Layer 4 of a small transformer language model trained on English Wikipedia (12 layers, counted from 0, width 96).
A neuron's activation on a vector x is GELU(weights . x + bias), where the dot is the dot product.

Input weights of the MLP neurons that the questions are about. A number n stands for (n - 500) times 0.0029.
n14 (bias -0.026): 353 359 543 443 370 442 401 598 646 676 386 556 414 485 429 598 721 667 404 602 368 593 726 376 134 457 604 664 381 585 544 516 552 310 417 385 395 504 659 619 456 539 740 347 504 371 488 584 676 460 458 588 470 538 637 321 628 534 418 540 545 523 392 520 529 518 698 531 519 525 707 695 617 356 427 526 534 392 241 370 641 247 519 690 546 425 446 442 466 642 415 720 341 115 337 489
n31 (bias -0.028): 355 612 567 468 508 360 668 331 549 647 184 468 535 613 718 587 442 732 274 577 679 327 656 507 513 372 325 548 638 666 661 492 476 448 567 327 444 412 560 443 649 454 485 507 441 458 658 477 273 453 561 424 582 663 556 419 366 614 608 631 601 466 448 343 419 325 689 489 500 630 559 354 384 537 527 485 470 753 549 382 460 326 346 407 664 653 631 278 463 500 801 465 339 355 462 285
n49 (bias -0.022): 234 595 705 333 327 250 690 570 678 718 513 625 625 270 314 586 532 416 570 733 303 400 243 620 587 673 358 368 631 428 296 541 399 521 316 537 276 581 625 682 462 815 565 481 484 524 580 460 562 439 449 457 562 516 536 560 614 461 330 351 638 689 665 463 353 548 557 445 438 451 533 420 629 481 516 488 621 695 504 431 417 632 504 250 417 624 300 472 257 451 611 609 454 613 600 424
n79 (bias -0.019): 734 380 508 649 365 313 487 405 509 370 402 879 312 582 329 433 593 513 631 334 559 829 746 522 437 397 403 445 341 736 654 523 484 440 473 391 418 704 722 562 425 456 716 585 54 483 504 192 363 595 632 679 733 421 395 370 586 557 530 247 351 640 450 396 622 479 655 421 655 154 322 711 765 517 522 470 288 513 434 577 426 594 269 487 491 401 567 438 676 496 491 622 559 491 536 513
n85 (bias -0.039): 540 479 637 729 383 454 462 519 623 259 400 345 215 354 610 720 450 505 774 440 363 803 623 283 408 349 721 392 525 530 348 643 513 422 475 389 505 619 695 509 313 644 297 677 347 305 285 677 471 327 417 617 442 632 572 570 363 632 610 469 93 866 515 505 359 334 622 510 539 882 464 458 514 476 564 330 737 347 280 457 330 290 599 466 293 635 958 530 433 309 539 968 353 630 425 406
n167 (bias -0.032): 583 336 519 735 520 535 429 374 566 517 346 626 462 593 412 469 404 604 557 546 528 691 660 609 748 519 455 560 446 542 649 667 583 465 696 63 452 458 463 581 539 313 468 380 419 545 249 244 420 432 545 565 435 615 636 529 248 799 444 323 338 328 384 428 697 593 638 311 407 613 329 370 417 524 512 715 650 533 455 528 630 304 708 580 819 198 379 541 360 516 430 555 357 483 750 413
n202 (bias -0.031): 369 425 512 664 554 401 375 541 395 603 232 390 470 430 504 480 508 368 477 590 540 479 596 240 459 336 471 697 694 415 530 635 515 301 747 634 324 516 890 547 552 771 488 227 391 654 538 269 504 457 475 646 504 425 596 363 733 513 488 425 705 358 378 686 755 417 299 596 496 452 256 496 480 735 324 450 649 314 688 476 716 496 640 590 365 537 356 462 582 476 408 607 629 668 343 179
n206 (bias -0.050): 635 562 448 508 445 605 575 500 441 409 405 719 572 478 473 578 489 375 704 511 571 534 500 456 422 410 545 488 414 417 500 303 422 559 615 446 445 310 401 301 372 485 554 279 253 629 538 191 431 715 597 589 602 537 711 576 597 830 500 547 733 374 407 719 405 493 532 433 617 472 334 450 286 432 172 797 390 627 419 475 598 421 571 359 448 416 549 384 627 588 519 656 536 551 575 447
n221 (bias -0.028): 349 291 550 366 698 141 456 402 588 625 369 678 500 606 653 661 465 360 518 535 552 523 588 594 647 292 588 464 404 399 207 316 402 302 512 468 804 493 568 475 683 667 356 451 504 527 598 623 646 750 450 431 421 485 475 676 600 362 560 323 504 408 48 488 533 442 471 496 662 536 321 544 529 504 565 583 477 477 374 444 520 609 601 320 597 530 636 693 332 551 473 480 585 512 578 485
n309 (bias -0.007): 627 174 471 575 653 634 526 450 382 649 571 384 275 547 496 481 660 672 269 576 746 392 677 543 487 276 283 590 702 540 288 615 342 475 736 435 542 310 543 311 500 663 815 672 504 617 604 622 365 292 504 551 531 343 558 296 686 465 454 587 412 496 381 496 546 363 338 354 554 754 537 595 428 329 504 621 387 445 598 542 434 604 357 469 437 488 496 437 500 552 555 674 477 442 281 447
n318 (bias -0.012): 562 224 478 406 616 694 526 389 465 298 177 647 520 462 298 600 633 520 367 579 504 516 539 760 555 623 717 565 617 669 472 714 521 377 628 468 405 612 558 529 622 586 459 323 520 558 287 504 382 464 442 477 363 233 575 685 511 693 386 403 504 612 617 340 285 660 463 527 306 485 544 500 385 537 282 504 504 640 458 830 467 465 433 417 172 492 618 566 330 570 597 317 444 635 531 567
n348 (bias -0.064): 458 524 528 560 335 429 410 455 557 500 267 464 327 664 427 328 450 619 742 396 706 500 696 374 409 542 383 457 417 309 562 555 359 381 461 294 441 661 571 401 507 652 511 397 512 485 477 523 423 566 508 642 771 515 483 680 682 534 448 386 340 594 504 262 568 589 331 289 481 518 586 355 493 485 364 455 411 436 583 551 722 619 279 551 364 489 771 341 537 686 814 627 580 663 695 435

Each question shows a token from some text and the vector x that enters the MLP there. A number n stands for (n - 500) times 0.01.

" complex": 585 683 556 493 465 578 411 589 358 527 521 462 528 449 735 648 564 536 570 436 335 522 501 575 327 524 415 349 511 498 649 510 381 480 594 460 446 417 495 515 298 159 530 422 420 542 584 576 493 470 667 559 207 549 558 609 366 449 318 450 450 485 534 374 748 461 515 643 575 469 605 404 378 449 491 565 297 442 616 580 504 520 349 507 410 459 530 720 495 643 551 479 464 661 497 611
Which neuron fires most, and how strongly? n206, at about 1.5

" as": 488 462 650 341 457 479 441 560 287 512 476 535 477 482 649 579 577 612 593 347 345 452 479 561 353 482 312 392 485 436 606 625 367 508 504 500 465 507 506 587 330 149 594 449 382 627 515 685 477 502 684 634 279 545 504 625 322 442 441 670 461 389 494 475 562 535 424 573 504 552 579 329 502 485 452 497 364 482 681 514 577 585 408 439 571 553 479 687 595 614 418 572 543 709 472 511
Which neuron lights up most? n348

" while": 558 589 692 321 494 367 472 615 378 492 527 511 508 526 654 614 475 651 463 498 449 401 565 577 262 476 324 353 387 422 616 599 423 410 518 420 395 451 521 492 365 142 548 502 348 624 628 667 460 425 569 590 394 599 573 586 447 556 477 507 441 466 456 494 643 546 345 651 499 458 579 253 501 516 532 536 388 448 630 525 504 405 385 392 469 593 455 714 531 725 437 627 579 612 533 617
The three highest activations, in order: n348, n31, n206

" both": 571 595 611 334 457 418 493 587 326 458 488 511 509 456 673 620 531 693 371 415 361 428 441 672 323 488 361 397 532 402 563 578 508 393 610 634 435 349 701 587 360 179 575 439 390 666 615 626 370 507 528 554 251 589 437 582 539 500 434 571 470 412 535 500 568 545 416 506 523 442 635 316 445 476 514 442 405 473 660 643 431 404 431 394 536 568 472 686 526 640 488 572 543 674 435 556
The three highest activations, in order: n31, n309, n318

" roles": 577 570 595 469 411 453 491 467 284 438 494 466 529 450 728 626 457 574 508 447 235 573 556 593 318 433 487 434 582 351 553 591 433 394 580 571 472 465 597 507 378 206 434 446 420 617 480 662 372 463 665 780 315 540 563 526 426 486 428 498 494 462 466 464 564 439 505 666 561 434 655 315 450 426 523 506 275 376 689 591 512 493 436 424 498 408 586 734 531 687 555 482 491 636 504 599
Which neuron lights up most? n85

"s": 486 548 541 441 418 422 445 546 250 496 518 460 540 422 773 697 542 548 402 367 405 565 440 542 304 586 451 421 597 435 526 650 431 444 470 585 421 467 600 592 271 175 554 537 391 617 513 658 470 502 674 660 276 491 525 506 374 431 473 582 444 501 477 408 610 516 440 608 526 434 652 306 517 354 488 532 454 455 659 608 407 530 481 454 419 504 629 742 538 511 428 507 507 690 442 602
Which neuron lights up most? n85

"aining": 541 584 647 467 434 454 434 530 439 496 468 462 554 443 824 608 516 568 495 433 382 461 489 534 311 547 442 343 525 423 520 492 416 418 654 561 420 498 627 555 407 94 612 535 359 567 631 566 420 423 688 612 190 528 501 648 407 420 338 492 484 548 411 403 673 466 467 513 557 450 642 304 534 512 488 556 421 404 667 592 429 542 459 501 398 519 531 647 491 671 505 442 462 636 462 627
Which neuron lights up most? n348

" however": 596 520 556 359 371 363 373 508 361 438 458 539 565 462 693 724 561 557 584 403 327 460 493 570 338 488 366 407 577 456 581 525 386 457 521 498 464 449 631 490 445 106 521 499 343 608 527 654 535 443 563 626 322 589 552 547 428 481 420 530 473 570 469 468 608 517 408 500 480 473 647 272 544 450 465 542 291 499 663 574 498 399 414 522 409 541 492 688 536 770 533 538 653 679 528 621
The three highest activations, in order: n348, n79, n206

" hy": 614 780 720 404 469 585 525 597 414 632 495 523 560 516 760 581 608 506 466 459 291 560 367 566 395 571 514 391 479 243 490 530 396 408 458 502 582 439 496 535 323 170 559 372 383 573 589 506 532 427 660 574 301 540 466 469 434 471 535 446 507 393 502 482 678 524 490 425 524 489 532 266 451 533 460 546 469 532 586 510 431 634 472 545 394 537 489 751 450 555 382 410 534 613 402 622
Which neuron fires most, and how strongly? n206, at about 1.3

"ography": 635 538 582 506 454 501 477 572 346 466 506 427 556 408 815 557 506 563 524 469 285 477 570 581 300 549 508 366 518 432 622 585 447 429 589 579 542 365 520 591 348 267 513 472 376 556 489 622 470 420 633 634 231 555 547 596 375 561 351 516 452 564 364 398 600 409 532 621 527 375 583 311 486 482 550 499 282 404 619 596 382 568 400 396 531 464 543 781 554 642 485 451 537 641 423 628
Which neuron lights up most? n85

" int": 651 755 668 380 430 516 396 450 332 627 437 504 529 516 724 643 564 520 457 428 363 658 437 558 407 510 493 515 610 406 554 543 469 379 485 527 513 388 596 445 412 211 544 403 387 597 526 488 519 505 626 627 218 491 526 622 393 335 385 566 518 443 548 540 604 577 337 525 581 415 537 367 561 459 427 562 405 530 649 608 420 519 418 492 462 554 568 664 449 649 326 441 529 694 317 461
Which neuron fires most, and how strongly? n202, at about 3